Layer 4 of a small transformer language model trained on English Wikipedia (13 layers, counted from 0, width 128).
A neuron adds its activation times its output weights to the MLP's output. To switch it off is to set its activation to zero at one token and run the rest of the model.

Output weights of the MLP neurons that the questions are about. A number n stands for n times 0.0055.
n18: 19 -20 66 -11 33 -47 10 14 12 -25 -4 23 -5 4 -34 -1 50 -43 25 7 -3 -32 1 -26 2 -23 -51 3 24 2 -1 -15 -16 -3 30 -11 -22 -20 11 -14 37 23 39 50 12 9 -71 19 10 1 24 -31 10 19 -22 25 4 17 -11 -30 -3 31 -11 9 -4 -18 -37 -2 -34 7 -37 -31 5 3 -21 25 -47 7 -5 47 -42 47 24 -6 -1 -8 48 11 35 -21 5 21 27 -7 8 -53 32 -12 -31 8 -5 51 30 -22 2 -19 60 6 -48 3 -4 -12 27 -7 31 24 15 38 -30 19 -5 26 17 -36 18 -41 -23 28
n43: 4 43 30 -8 -3 -22 29 -11 -5 -26 29 24 -23 0 -9 -4 -41 58 16 22 -2 -35 0 12 21 -4 21 39 -16 28 22 -42 -20 5 14 -5 -11 7 -13 29 -60 -16 35 78 9 31 -12 21 6 15 -23 -46 12 -27 -8 25 -47 12 -23 25 2 0 -18 -21 -17 17 34 13 10 39 10 11 30 15 42 -19 -6 -27 -17 15 16 11 32 5 -9 24 -56 11 -34 -9 12 46 45 35 -17 31 35 -6 14 -37 26 25 17 46 10 -8 -23 23 -14 14 21 6 -37 22 1 9 12 -25 2 -23 26 -1 13 -59 -5 -39 19 -66
n51: 18 -7 -12 -37 1 6 14 27 -13 12 17 49 18 -47 24 -10 -2 -12 -22 -5 -30 -9 13 2 -19 33 43 3 -2 13 -31 7 13 -22 43 25 11 18 -4 8 16 -32 -15 -4 -37 6 -3 -34 -32 -26 22 34 -3 -9 13 52 -36 -41 12 18 -47 -15 1 22 -15 -3 13 -2 14 23 21 -21 4 48 11 34 0 8 -16 31 29 -4 6 51 17 9 12 -34 2 20 -3 17 -5 -14 -6 -30 32 7 4 -10 -4 -45 -23 7 33 12 -43 -12 18 -21 -51 6 8 30 6 47 10 -6 1 0 16 45 29 31 1 45 -11 -21
n69: -28 -61 -42 37 -9 27 -5 -13 61 25 -22 -5 4 -13 -8 10 2 23 -7 -18 30 -26 15 11 11 -23 4 -2 -23 -2 20 -9 15 13 -1 -5 -4 10 -44 0 -4 -28 10 -12 -40 -25 12 10 -16 35 -4 51 45 2 -14 19 24 -28 24 -2 8 26 14 26 -24 -6 -20 5 -6 34 19 11 45 8 30 -18 30 -27 -14 10 -36 -37 16 -29 -10 5 5 -34 4 13 -1 -15 -68 2 -4 -6 10 -17 -29 -25 -24 -49 -41 -37 48 18 -7 18 -36 -12 5 10 0 -9 3 -4 1 -8 10 -35 -54 -34 22 -23 32 46 20 -16
n81: -10 14 -22 -28 -6 -27 5 -5 -10 -55 -10 22 -47 15 -29 -22 -10 32 34 21 1 -22 4 -29 21 -9 -11 1 17 30 -3 5 25 -21 16 -31 21 -22 -14 52 33 -17 -30 -40 15 7 -8 -34 6 -4 50 23 -46 -12 -41 12 35 -9 11 -24 -7 -29 -16 -5 22 -43 16 26 2 -35 -42 40 -30 6 4 -1 38 20 -11 -10 10 -31 66 -32 54 -45 -27 -8 36 -11 10 22 -12 -1 50 -10 16 -2 -22 -14 -17 17 -10 -8 64 -27 -13 57 -1 -12 22 -24 -4 28 1 12 21 19 -35 5 -8 13 15 21 26 6 21 -3
n97: 32 -37 -35 50 20 -22 -19 -2 -16 9 23 -4 -23 -14 -13 -5 14 36 22 33 -10 -9 11 -41 6 5 44 47 21 -44 -17 23 11 -12 7 2 -24 -5 22 16 -6 -7 0 -24 -32 14 -13 21 1 8 18 16 11 -3 42 -4 3 -8 4 38 28 -30 -17 -13 32 30 8 -10 70 -22 -3 63 18 1 62 -28 35 -23 1 -3 15 30 -17 -51 16 -6 -4 -38 24 27 22 52 -9 7 8 11 -47 8 57 -12 -9 -39 -26 -10 -11 57 -7 17 -20 -11 -3 4 -6 4 -42 5 -27 -41 5 21 11 13 -12 -39 18 5 -1 34
n115: 28 -11 9 26 -3 -11 -3 4 -18 -16 24 -4 10 -20 -12 -14 15 68 -8 20 -10 -3 -28 -7 -5 -60 -10 3 28 71 -24 -11 5 47 -17 -21 12 5 -18 -22 39 -29 18 -23 31 -11 -28 8 -35 11 16 -6 -40 11 3 -1 16 8 -20 -10 5 -1 1 36 -2 -17 8 21 19 -22 26 3 16 -19 -22 4 15 2 -13 34 21 6 28 -49 23 8 -28 -14 21 22 -23 -34 -9 -15 -43 -12 -39 33 -6 -7 36 14 11 -7 -13 37 3 12 21 15 -7 59 4 9 0 25 -24 14 34 -8 36 4 48 -31 51 -25 -23 6
n118: -30 63 -2 38 22 23 14 12 56 -31 19 -8 21 15 -16 15 -10 1 -34 4 -30 -33 -49 22 19 57 17 -29 54 25 14 -23 -24 -20 -34 -44 -37 9 -12 7 11 -1 38 -45 4 -37 14 3 3 -14 2 12 12 36 10 1 -45 8 -32 -54 -43 -14 25 -2 -15 -26 -32 -20 -15 -48 30 22 -9 10 -11 -31 -14 11 -40 -26 14 18 -33 -5 17 -34 28 12 34 -17 37 1 28 -2 8 -25 -17 -41 -1 13 36 -5 9 35 22 11 20 -7 14 -14 2 -26 8 24 -24 5 -35 18 -4 -13 -22 -19 -11 11 31 -29 27 26
n124: -8 -7 11 -7 23 -12 35 -10 -29 57 -8 -15 10 30 6 -22 17 -25 -14 22 9 -55 -4 13 1 -1 2 -3 -24 9 67 -31 37 18 -10 37 27 -4 8 -9 -11 6 16 -33 10 4 13 23 -26 15 -31 -8 4 9 39 -42 21 25 8 -1 -18 1 -18 24 -12 -33 37 -12 -35 29 22 -21 -10 -15 -10 11 25 38 -10 -5 -39 -4 42 -20 -41 23 -19 -10 -39 -23 25 38 -15 -21 -18 -30 -15 16 6 -24 -63 13 -9 -4 -19 -31 -46 -11 -10 17 30 -11 1 23 32 -13 1 -4 -10 -8 -19 -17 0 -33 19 6 -8 11
n140: -20 9 9 31 11 2 -7 -31 18 22 -28 -9 -8 -20 12 28 -4 19 34 -8 25 -11 -20 1 -16 -19 22 9 -13 -1 32 -35 21 16 29 22 -2 20 -15 -1 -6 30 -22 8 8 -14 -3 1 13 -20 20 40 13 -17 13 31 -41 -4 -17 21 9 -9 -12 23 34 -29 -2 26 24 63 31 -1 -23 -52 16 -22 24 6 -27 29 19 -11 -12 -15 -48 -26 -39 -43 13 11 -1 33 -47 -14 7 -28 25 -8 -5 -14 15 39 19 -10 -13 5 -13 21 59 22 22 -12 6 -6 15 13 -6 -17 4 -17 -6 18 8 -45 -28 -3 42 -4
n141: -13 5 21 9 -13 12 42 3 -60 -23 -40 2 -9 -8 2 -8 -28 3 -22 32 27 9 11 21 -31 33 -24 -2 5 -11 45 -35 25 -6 16 33 55 10 22 -45 -23 7 -24 -35 1 -41 -14 18 -9 -18 48 49 -34 -21 -2 -16 47 -36 53 -10 12 -29 5 -12 -36 9 5 18 -11 0 7 17 -14 18 -52 -8 -38 -21 -21 -28 -4 -44 8 -19 0 4 14 20 18 -9 -3 15 -1 15 48 21 -42 -18 48 26 9 30 6 -13 12 -1 -11 -28 -13 28 12 17 7 10 33 -41 -25 22 7 24 -41 -51 -20 30 -6 24 18 -12
n144: -16 41 24 -28 13 -42 35 -23 -7 11 -3 -6 -32 -8 44 -9 -21 7 18 6 -40 31 -12 20 -2 -13 37 43 16 1 5 9 15 -33 -9 0 -4 11 7 19 3 -6 -3 22 -13 -5 -21 1 7 -27 4 1 7 12 -2 18 -21 12 27 0 6 -28 24 10 -10 19 4 22 -27 -16 12 23 -33 45 40 14 -18 -36 -5 5 -5 -10 0 -23 23 -31 -1 24 16 -4 -19 -19 12 -33 -10 -35 -50 -16 9 8 1 6 27 26 -8 -12 -20 -8 -21 -10 8 -2 22 14 -2 21 5 3 27 -2 -13 24 27 13 14 23 -38 0
n145: 35 0 -28 -8 22 -19 62 -17 2 -3 -24 -29 -18 -17 -8 -37 -19 -11 -15 41 -75 -18 6 -7 6 1 14 27 -3 -5 2 14 -7 -16 20 31 -19 -10 -1 -11 20 -49 -15 -21 16 -31 -25 -50 -63 -2 37 41 -4 37 1 -9 -38 19 -24 11 -63 -27 15 -20 18 13 -6 -36 16 -6 23 17 24 44 5 21 26 30 -23 -44 -12 -24 19 -38 52 -17 -24 12 3 12 -31 23 -27 -49 -13 23 5 23 -2 1 -28 9 13 12 -29 -14 -11 -1 25 7 34 14 3 20 29 -38 25 13 -7 10 -24 30 0 3 -13 -28 23 -27
n151: 21 14 10 1 -33 -14 -25 -3 1 0 20 8 1 8 16 18 2 18 -25 -18 34 23 18 31 -26 4 15 -15 -21 31 14 19 20 24 -5 22 20 25 -2 -6 20 -32 -12 19 55 -34 -1 32 -19 -1 33 -10 4 31 -44 11 3 26 6 40 21 41 -4 -12 -19 -15 3 -44 -29 27 -19 -10 -24 -3 -16 5 46 -28 0 25 -14 -7 -35 21 -31 33 -59 48 26 -20 -11 15 12 -19 20 -33 1 -33 63 4 23 -6 53 15 -11 -43 -3 -4 27 34 -25 -1 24 -9 15 35 -37 -9 4 6 33 1 -23 -12 14 -25 -2 11
n176: -20 28 60 -94 -28 -10 26 4 -44 8 -38 47 36 39 -9 -28 7 -8 -11 1 -5 -11 -39 -17 -15 -4 -20 40 53 -26 31 18 43 -12 11 -30 -9 -11 21 -5 -34 18 1 0 7 5 16 -20 1 -13 -17 -6 9 -5 3 -19 -3 -29 13 -21 -30 4 5 36 -34 -27 40 -14 -1 39 46 -4 8 -32 21 -8 -10 31 6 -11 -16 32 6 13 23 57 -22 21 14 32 -19 -16 -49 -3 13 36 23 20 -7 26 10 -20 28 -4 -5 23 24 62 17 27 14 12 19 16 14 -21 -30 17 13 32 -33 2 1 -7 9 32 -14 33
n187: 8 -1 -11 -40 -27 9 -2 3 18 1 -7 -11 27 9 11 27 34 60 -13 -12 19 -38 -36 37 31 -7 17 2 -5 29 -34 -62 1 53 42 -23 3 44 3 -7 20 -15 -9 1 -17 21 -17 1 -20 25 -23 -14 -7 18 -1 17 -16 3 -6 41 9 -2 -42 17 30 13 59 7 -32 7 23 -10 -63 -14 -32 -1 -28 -9 -26 -16 19 29 3 14 -13 -16 -41 -2 60 38 -5 -18 13 18 28 16 -22 2 8 18 -7 35 29 14 -35 -38 -12 -46 -3 -2 -65 9 -22 -6 -33 35 0 5 26 -12 27 -2 -12 16 -18 -20 -1 14

Each question names a token from some text and the token that comes next. It shows the activations a of the neurons there, in the order above. A number n stands for n times 0.048.

Then comes g, the gradient of the next token's log-probability with respect to the MLP's output, scaled to length 1. A neuron's effect is roughly proportional to its activation times (output weights . g). A number n stands for n times 0.0039.

" 3", then ","
a: 0 2 0 1 -4 1 2 2 2 0 -2 0 3 -3 0 1
g: 21 1 -6 -32 -1 -1 15 34 9 -7 -5 -20 -16 9 -14 -20 14 6 26 20 -9 -25 32 -22 53 15 -23 -34 13 -14 16 28 2 52 14 13 -1 -2 -43 -46 -13 -8 -6 -31 19 -46 -22 26 -37 9 -35 19 -48 -32 28 4 11 10 -6 21 3 -8 -67 30 -13 6 42 6 33 -15 0 15 15 -19 1 21 4 16 -32 -15 19 3 39 7 -1 1 21 7 33 19 33 -4 -16 -35 -15 24 -16 23 -13 -9 42 22 -35 3 28 23 -12 5 1 8 28 -25 -21 -14 0 -12 -1 12 2 -28 12 2 3 30 16 -2 -51 0
Which neuron, switched off, raises the next token's probability most? n81

" S", then "hen"
a: -3 0 0 14 -2 5 0 1 0 -1 2 0 1 -1 2 0
g: -2 -10 -27 22 -19 12 -19 -15 14 -42 -19 19 -3 20 20 -14 -4 -27 14 0 25 5 -14 5 18 6 -17 -7 2 -2 19 9 -43 -29 42 -3 4 -26 -42 -11 5 19 23 -19 -2 -5 15 -34 42 -11 -14 -12 -9 -15 -18 -9 39 -23 -6 34 -3 52 5 -23 19 9 19 13 6 -29 -10 -21 50 -48 -23 15 -9 -28 -38 -33 -7 -9 66 64 6 11 4 6 -11 31 -21 -38 -27 -19 -51 27 2 -3 1 -8 -5 -5 -28 3 -27 31 -10 -1 0 8 24 14 -20 33 37 -2 -12 13 15 2 11 8 -3 18 -6 48 15 -2
Which two neurons, each switched off alone, lower its probability most, in order? n69, n18

"re", then "ater"
a: 0 0 -5 5 2 -7 0 3 1 -1 0 0 -8 -3 -2 6
g: 41 -20 40 -19 -19 -14 -17 -14 0 46 7 10 40 -5 20 -5 -15 -2 14 4 -9 2 1 -19 55 -12 0 -10 23 14 -20 15 26 -8 -36 23 -28 19 26 12 -12 3 -9 33 5 1 1 10 10 15 -25 -5 72 -20 -1 -29 1 26 -16 43 -32 15 7 4 -9 0 23 4 3 3 2 54 -41 -8 -1 2 -7 -25 -27 -19 2 -18 33 34 -17 11 -20 -10 2 -17 -5 -13 32 -1 -13 0 23 -55 2 22 5 1 -4 -35 -52 15 -57 -15 16 19 12 34 13 -11 -4 -16 6 9 18 16 31 -9 -11 22 7 -33 51 27
Which neuron, switched off, raises the next token's probability most? n69

" won", then " 6"
a: -1 -8 3 0 1 11 0 1 5 2 3 -6 -1 3 0 5
g: 16 -26 -20 4 19 -22 5 25 35 -12 -15 1 -16 -19 -14 -21 -10 23 21 19 -5 -13 3 10 9 2 85 -11 -11 20 18 4 -9 23 17 14 -8 -20 -5 28 19 16 -27 34 24 8 -5 -34 3 26 11 -5 16 12 25 17 -17 7 -52 -21 -2 10 -11 59 -45 24 -2 29 19 4 68 -28 -23 27 -30 -12 27 -4 -9 11 -24 -23 -1 -17 18 1 0 47 32 -34 -12 -7 19 37 -12 -6 15 2 -25 -6 2 -8 -12 2 -43 -26 -1 -1 6 -31 -15 -19 -44 -17 18 22 15 -29 11 10 18 19 26 11 9 0 13 -47
Switching off which neuron hurts the next token most? n187

"w", then "ent"
a: -5 0 4 0 1 7 -5 0 4 7 1 0 0 1 6 0
g: -7 6 -24 40 -8 4 5 -10 -9 12 -12 -21 40 5 21 -12 8 -15 -5 2 57 12 23 0 2 22 43 -3 11 13 -62 9 -15 39 -13 -30 8 -10 -11 -45 -19 0 -18 16 26 -32 36 -18 2 12 16 6 11 -19 28 -11 -4 -36 7 30 4 0 -15 -2 -1 -9 6 0 29 0 -25 59 38 -4 -30 -10 1 -44 11 30 -14 34 -19 -48 13 10 -7 13 29 -29 -3 -49 3 -6 -17 10 27 5 -18 9 5 -12 35 -26 -2 -30 -23 -6 29 35 -40 9 -7 2 -3 -31 12 7 22 51 19 5 -21 37 -17 -22 -12 -19
Switching off which neuron hurts the next token most? n18

"ings", then " W"
a: 11 -2 0 -1 4 2 11 4 4 -1 0 0 -4 0 -2 2
g: 16 -38 7 31 25 0 -7 -23 -18 19 6 -1 -2 -3 3 -28 -36 34 22 -7 -45 -3 15 11 17 5 -2 16 21 -36 -24 35 4 16 -23 0 67 27 -3 -36 23 -8 11 -25 1 2 -3 18 16 18 -19 -13 -33 -3 12 -5 -36 12 -62 22 13 30 6 39 -25 50 -9 -1 -26 -40 2 12 4 0 50 40 -3 -27 -20 -37 -14 19 16 -18 -17 4 -2 6 -43 4 35 14 -29 28 24 23 -24 -6 2 0 2 21 -24 9 -12 24 -24 31 14 -28 39 22 8 29 37 -11 10 -10 9 -15 -8 -14 -23 -5 12 14 9 -8
Switching off which neuron hurts the next token most? n115

" |", then " Votes"
a: 0 2 -1 1 -2 -1 2 5 9 0 0 -4 0 -1 0 0
g: 49 7 -9 -42 -23 40 39 -9 27 32 13 -8 -17 24 16 34 -56 -23 24 7 13 1 -33 -8 31 29 -2 14 24 -2 17 -39 69 -13 0 12 -31 22 42 10 27 -12 22 6 -6 -5 -23 5 -20 -29 -10 6 9 5 -3 10 32 19 13 25 -18 -3 -16 5 9 -11 7 28 32 -43 2 -26 -34 25 5 29 45 -18 12 -3 -17 24 -11 6 -21 -21 -13 29 27 3 22 37 16 -15 -17 9 10 4 16 3 -3 21 -21 33 16 -21 1 24 4 -2 -6 22 47 -16 15 11 12 11 -1 40 -15 -14 -33 -2 12 -37 -21 -9
Which two neurons, each switched off alone, lower its probability most, in order? n124, n118

" N", then "Y"
a: -10 -5 -1 1 0 10 -1 1 -5 4 -1 1 5 0 -2 0
g: 4 -9 -16 14 -11 13 29 6 -7 -4 -51 -16 -1 -10 23 7 -2 -8 58 -3 -7 -8 -47 -16 24 17 -2 -8 -13 38 -8 16 -11 -17 23 17 1 -15 16 -30 56 -10 -14 1 29 22 -5 -28 -16 9 15 7 27 -21 19 -35 8 -27 13 37 -24 -12 12 -9 7 10 -6 -8 2 21 22 34 -19 11 20 -14 28 41 15 -32 -18 34 -28 22 14 9 13 -6 3 -27 8 -12 29 10 0 1 41 -13 -11 8 15 -15 -32 46 30 7 -1 -22 7 -7 28 -29 -40 -41 -21 4 -38 -26 17 -4 46 3 25 17 -2 -73 34 6
Switching off which neuron hurts the next token most? n18

"9", then "90"
a: -2 0 -5 0 0 -2 0 6 -1 -1 9 1 2 -2 1 20
g: -11 32 15 -5 -28 -16 0 -6 5 -7 27 -40 -11 -12 21 -9 20 -15 8 -8 21 -11 4 -13 -22 18 -14 5 29 17 -6 -3 -24 22 -39 8 17 11 10 59 -2 2 -4 32 10 -21 3 54 39 -23 -7 16 -43 -30 27 18 -23 -17 -8 -22 1 -8 -25 -24 -2 -18 -27 -13 10 13 4 4 37 -29 -39 -8 6 -21 -39 19 8 46 25 -44 -40 2 18 17 -16 24 27 -24 -9 -11 21 -14 0 -40 -2 25 1 -5 10 -34 -2 -8 -39 -45 -10 -3 22 52 25 -13 8 -49 15 0 -23 20 4 -38 -8 13 -16 -33 -23 -18
Switching off which neuron hurts the next token most? n141

"ann", then "y"
a: -2 0 0 0 1 8 2 -2 -3 4 5 0 17 -4 -4 -5
g: -5 0 46 -25 20 -30 30 -2 -39 32 -9 -2 54 -28 9 1 3 -2 -2 -50 -7 6 -39 -14 -9 9 -12 -18 -12 -14 6 10 4 -26 5 -7 -44 -3 18 -47 5 3 -21 3 13 1 4 -40 -53 6 40 -4 -5 -31 -6 5 -6 3 21 18 -21 -3 -16 -40 6 23 7 10 6 13 -8 8 -17 11 36 -30 31 -8 -31 6 -39 0 -5 8 -8 -2 -29 -34 14 -16 18 25 -1 -12 -21 -26 17 29 71 30 -6 0 -8 8 -26 -4 -3 2 -22 -36 37 7 -43 15 -23 7 -30 -6 -10 -26 -8 -52 11 32 28 26 7 -6
Switching off which neuron hurts the next token most? n145

" Off", then "ensive"
a: 1 -1 -19 0 2 -2 -2 2 8 2 0 0 0 0 3 0
g: -26 13 -1 25 -37 40 34 30 -6 -7 -1 -34 10 -42 -5 -3 11 -12 4 -18 6 -39 -45 11 8 26 -28 52 -35 35 -24 43 -17 9 11 -12 19 -20 -31 -7 13 -14 30 4 12 1 9 13 20 7 1 -24 27 -3 20 -42 5 26 4 22 10 -3 25 -15 -16 -1 16 -8 24 17 5 8 -5 24 -30 -14 -22 -10 9 -37 -23 -56 22 -19 19 -12 30 24 1 -36 -8 -15 -35 15 1 -1 9 21 -24 29 -23 5 47 -6 34 17 -3 -32 8 -16 25 7 1 -9 -9 -17 27 55 -18 12 -28 -23 31 -14 -48 4 15 -4
Switching off which neuron hurts the next token most? n51

" New", then " |"
a: -2 0 2 -1 3 7 1 1 7 2 -3 2 -1 -1 1 5
g: -18 -16 26 -24 16 25 -40 21 -14 -6 32 39 -11 28 6 32 5 46 34 -2 -9 -15 -14 16 4 -10 23 -10 16 42 -10 22 -22 8 15 15 31 -1 -13 -4 -6 32 12 -43 -43 50 7 -23 -13 9 -12 -3 -31 -9 44 29 -50 -6 50 1 8 11 28 40 19 -5 -9 18 2 12 15 -16 -25 9 -4 -13 1 0 -14 13 27 -9 4 -12 -11 9 -30 -4 6 19 19 -12 0 4 22 -23 27 4 51 -33 -8 36 5 -55 6 -4 33 -14 36 -11 5 -1 -24 -19 1 -2 13 0 -20 6 -13 -18 8 47 2 -5 -11 65
Switching off which neuron hurts the next token most? n187

"ason", then " as"
a: 2 2 0 2 -6 -1 2 3 7 2 0 2 5 -2 2 0
g: 0 -13 -15 12 -13 8 25 3 2 19 -24 -35 -4 -39 -13 -1 -3 -8 27 6 12 -20 -16 28 -25 4 7 -6 44 21 -36 1 -15 6 -16 -13 -15 34 -15 1 -6 -1 -1 13 18 -22 -48 19 49 -8 6 53 -25 -16 -2 -18 -33 0 10 28 14 -4 -18 -5 14 14 22 28 15 36 -27 -32 27 3 23 -33 16 -13 -33 7 -3 -29 -10 -5 -2 -27 -10 -65 11 20 21 14 9 15 -24 10 17 41 26 -45 62 -57 43 -22 45 0 -1 -26 5 -3 15 -11 9 -7 -27 -10 -5 1 0 28 -21 -17 -10 -2 38 -1 2 16
Which neuron, switched off, raises the next token's probability most? n124

" game", then " 35"
a: 4 -2 2 2 0 3 1 -2 4 0 -2 -6 5 -3 -2 3
g: 2 -1 29 -38 35 -10 -9 -9 -17 -20 2 3 -3 -42 -5 -51 11 6 30 2 25 37 17 7 22 7 46 -41 2 -5 23 -23 -12 16 -2 19 13 49 20 7 -6 11 -13 30 -11 28 -34 -16 13 37 -5 12 6 26 36 30 -40 -29 -30 6 13 -11 -4 24 5 -16 5 26 -29 -30 -24 4 -3 6 10 0 2 23 -23 -23 4 3 -2 13 25 -5 21 42 -23 34 3 10 12 17 -17 -2 -2 -19 -43 -13 13 -3 -20 22 1 6 1 -25 31 -25 32 -27 -27 -16 21 -23 2 13 -16 -33 52 -16 -2 -24 -9 -4 67 -48
Switching off which neuron hurts the next token most? n151

" Miss", then "ou"
a: 3 0 1 0 2 4 0 5 0 1 0 1 3 -1 -1 6
g: -19 0 12 -18 -18 -25 -6 -54 11 31 -24 -16 34 22 -12 -20 -48 -17 0 4 -18 -37 -8 14 54 3 -28 38 -12 12 -5 -6 22 -11 23 7 -4 -5 5 -4 -12 -18 -47 18 -6 -53 -11 -32 -3 -6 -7 -53 -11 0 14 38 -2 -35 31 11 1 -11 8 -23 -4 32 13 -16 1 42 1 13 -25 16 -18 -12 -12 -19 -3 42 -30 -29 -10 16 -13 19 16 9 -7 -32 -19 21 15 -13 23 -14 -33 6 26 27 25 28 19 -28 -17 -33 -13 -33 -39 40 27 -21 -9 16 -9 13 15 17 -26 -12 22 4 36 -2 -28 31 -25 -4
Switching off which neuron hurts the next token most? n187

" |", then " 18"
a: -1 0 -2 2 -2 0 2 5 5 0 0 -4 1 -1 -2 0
g: -8 15 -8 6 -14 8 -13 -5 -34 25 -25 -31 8 10 17 -58 -17 -54 -10 13 49 -15 7 20 29 5 29 38 15 28 -7 25 -15 -39 -11 55 19 -26 -21 8 -4 -25 23 0 -8 -21 -2 14 11 -4 26 19 6 -30 17 20 31 3 -7 -20 -8 -31 -2 31 23 -9 29 15 -6 24 21 11 -32 -2 9 -3 -13 -11 -8 -1 15 -15 -6 -14 -7 12 -27 17 8 3 33 24 0 -19 37 -19 -50 13 47 16 25 42 -28 16 -29 28 11 13 -47 29 -39 38 -2 5 -18 -1 27 41 -1 2 -17 -22 14 -25 -14 10 6 -25
Switching off which neuron hurts the next token most? n124

" Public", then " High"
a: -7 -4 3 0 -1 4 0 -3 -1 1 -1 0 -2 3 2 0
g: 23 -20 -5 -6 -39 2 -28 1 16 -44 17 -23 -16 17 7 -11 -19 30 -18 -25 -13 -13 4 29 7 -1 22 -37 -4 -14 -29 -13 37 25 -32 -21 -20 -70 17 -27 7 34 11 -1 -20 31 9 -8 37 8 -19 -26 32 -22 22 26 -53 -8 9 6 -18 14 -14 17 -21 15 4 16 12 -43 24 14 27 -2 -2 -17 11 14 -1 8 8 -2 -4 42 64 -3 19 -3 15 31 56 -24 13 7 24 26 8 6 19 3 19 -1 53 -8 22 15 16 -11 51 -21 -14 3 -1 2 -28 -14 -3 -32 21 6 11 1 1 -12 -33 -15 -7 21
Switching off which neuron hurts the next token most? n18

"0", then " D"
a: -3 -3 -2 1 1 3 -1 6 0 -13 3 -5 -1 0 -3 0
g: 8 -37 -4 39 2 2 -23 -2 29 -11 8 31 -31 45 33 -21 24 15 -2 -12 -22 5 17 -14 -1 -13 11 -6 14 -26 -28 -49 -15 10 -11 13 -38 -49 21 18 -18 16 -14 -15 5 15 0 -4 -11 16 10 0 4 5 15 25 -64 59 11 -34 -1 9 11 28 -21 12 -13 9 24 -54 -13 47 26 -69 -10 9 17 38 1 7 21 -3 -38 -29 -15 -1 9 8 6 -5 6 -22 -21 15 -17 12 -10 -31 -21 10 -17 18 37 -10 20 14 -9 -1 20 -17 52 -26 8 -12 -18 17 -29 2 16 -9 -4 0 28 -24 -19 -1 -3 -28
Which neuron, switched off, raises the next token's probability most? n140

" |", then "\n"
a: -3 0 -2 0 -2 -2 2 2 -3 0 0 -6 1 -4 0 0
g: 8 16 -6 6 21 -23 -8 23 -1 -11 19 -3 15 -28 18 4 18 15 6 -3 -16 6 1 -27 5 -24 -57 -30 -41 44 3 15 18 46 -21 -24 -37 30 2 -42 4 14 9 -48 12 -7 -3 27 -10 14 -3 -49 -13 31 -18 -68 -41 43 4 39 -8 21 -17 -32 -30 26 28 -28 5 21 0 -7 2 -34 6 33 -26 19 14 -25 -14 3 39 2 -20 11 16 -14 -24 -30 8 2 -23 0 20 14 1 -6 -38 24 -19 30 -28 -11 23 13 -6 -23 28 7 22 -35 -16 -14 -17 -25 15 -28 -3 -3 -12 21 7 12 -17 -6 -7 17
Switching off which neuron hurts the next token most? n144

" 0", then "."
a: 0 3 0 0 -4 2 5 5 0 0 0 0 6 -2 6 0
g: 19 21 48 -9 -5 33 11 -5 -11 1 -44 -16 7 34 5 8 -49 -19 13 1 -11 7 -1 -10 20 11 48 84 -1 -31 19 26 4 3 -8 9 3 -27 23 9 -1 -32 3 44 1 -46 -4 7 13 0 -1 -6 49 -3 -9 7 -4 -11 -20 17 -19 6 -11 -60 -8 2 1 14 17 -11 -33 -17 15 -15 32 -8 -6 -22 41 -5 30 -11 14 17 -14 6 4 8 2 -9 -4 25 53 41 -35 -38 -43 -2 24 -4 -2 -22 -16 -39 -3 -27 7 8 -1 10 24 29 -16 -27 -35 6 -17 2 -17 -29 -8 5 -18 -1 13 -9 15 -35
Switching off which neuron hurts the next token most? n43

" to", then " p"
a: 0 -8 -7 -2 0 2 -2 2 -3 0 1 -1 0 -5 3 4
g: 35 8 33 -27 -12 -49 40 18 -44 0 17 16 -18 -8 -10 25 29 21 10 15 -7 -22 -43 14 4 -2 -7 71 26 -4 4 -11 16 -9 -8 -9 -25 -29 3 9 24 -14 1 -25 -3 -5 -9 29 27 -26 22 36 -23 8 -13 11 23 -16 21 -4 -2 31 4 -3 27 -13 -33 -6 -13 7 -23 -21 -13 -4 4 0 -32 4 -7 26 -31 40 25 15 -18 -26 -26 -13 10 -10 17 39 -7 2 2 2 29 15 8 -6 42 -9 18 -18 44 -2 -8 13 -17 -43 25 4 12 -20 -2 38 18 29 19 -2 -40 39 29 12 -36 29 -17 54
Switching off which neuron hurts the next token most? n176

" 3", then "17"
a: 1 5 0 1 -4 2 0 3 2 0 -1 1 3 -2 -4 1
g: 25 -9 39 1 15 20 45 -6 55 47 -47 -7 20 8 -6 -10 0 -25 3 -9 27 -22 -7 -3 15 -17 -12 -2 -31 -14 37 -15 -15 -1 -30 10 -1 40 52 -3 -1 25 -28 11 -21 -59 17 -6 5 -4 11 -15 4 -19 6 -47 -10 -25 -19 2 -28 41 -16 -2 -13 30 -18 -16 18 34 20 6 3 -15 27 -11 -27 20 13 14 16 -20 8 24 19 19 -1 -17 13 -3 -29 0 29 -12 26 -50 -2 -36 3 -7 16 -2 -17 -22 3 17 2 -6 18 -5 13 -23 -34 38 7 8 -16 10 46 -20 9 20 63 32 7 14 -15 9
Switching off which neuron hurts the next token most? n81

"ag", then "les"
a: 1 1 1 4 4 0 1 3 1 -4 0 -5 -7 2 -4 -4
g: 31 -7 -9 -13 18 -20 -22 -5 -3 -20 -23 -52 -21 -18 30 -31 -31 -11 -12 34 5 -65 -15 -2 13 57 -3 7 -28 -34 5 8 30 -21 -12 -22 -45 -20 -15 -30 17 16 7 -31 1 21 -26 -10 -1 12 0 -30 -9 1 38 8 -6 28 24 -39 -7 -28 -3 -12 14 24 12 27 -21 8 18 -44 -20 18 -24 -47 -32 6 13 42 9 -36 -14 12 16 22 22 39 10 -16 -43 -29 6 -26 7 -5 -4 15 -20 5 0 -12 15 22 -33 -11 1 -38 6 -39 -18 -29 -14 -2 -15 9 32 -7 -15 20 -16 17 20 4 6 12 -16 -3
Which neuron, switched off, raises the next token's probability most? n145

" to", then " win"
a: 0 -4 -17 -1 1 0 -3 3 -3 0 0 -1 -1 -9 4 0
g: 33 8 0 -10 -14 5 21 -6 -30 -1 1 3 29 6 6 22 19 1 5 13 -2 -25 -47 -15 -2 10 -29 61 46 15 -2 13 27 -19 3 13 -21 9 6 -14 16 -19 35 -39 -3 -17 -7 24 -12 -33 -21 0 -6 -8 -27 30 69 -11 17 -2 43 14 30 0 16 -29 -5 -13 8 21 -14 -17 -12 -1 -7 18 -24 -15 10 50 11 -11 23 30 5 -11 5 11 6 12 -11 13 -5 -17 11 41 -5 11 3 37 32 -31 10 9 39 -32 -26 2 16 -26 28 42 17 2 -10 -17 1 26 25 -22 -46 26 48 46 -29 14 -4 34
Switching off which neuron hurts the next token most? n176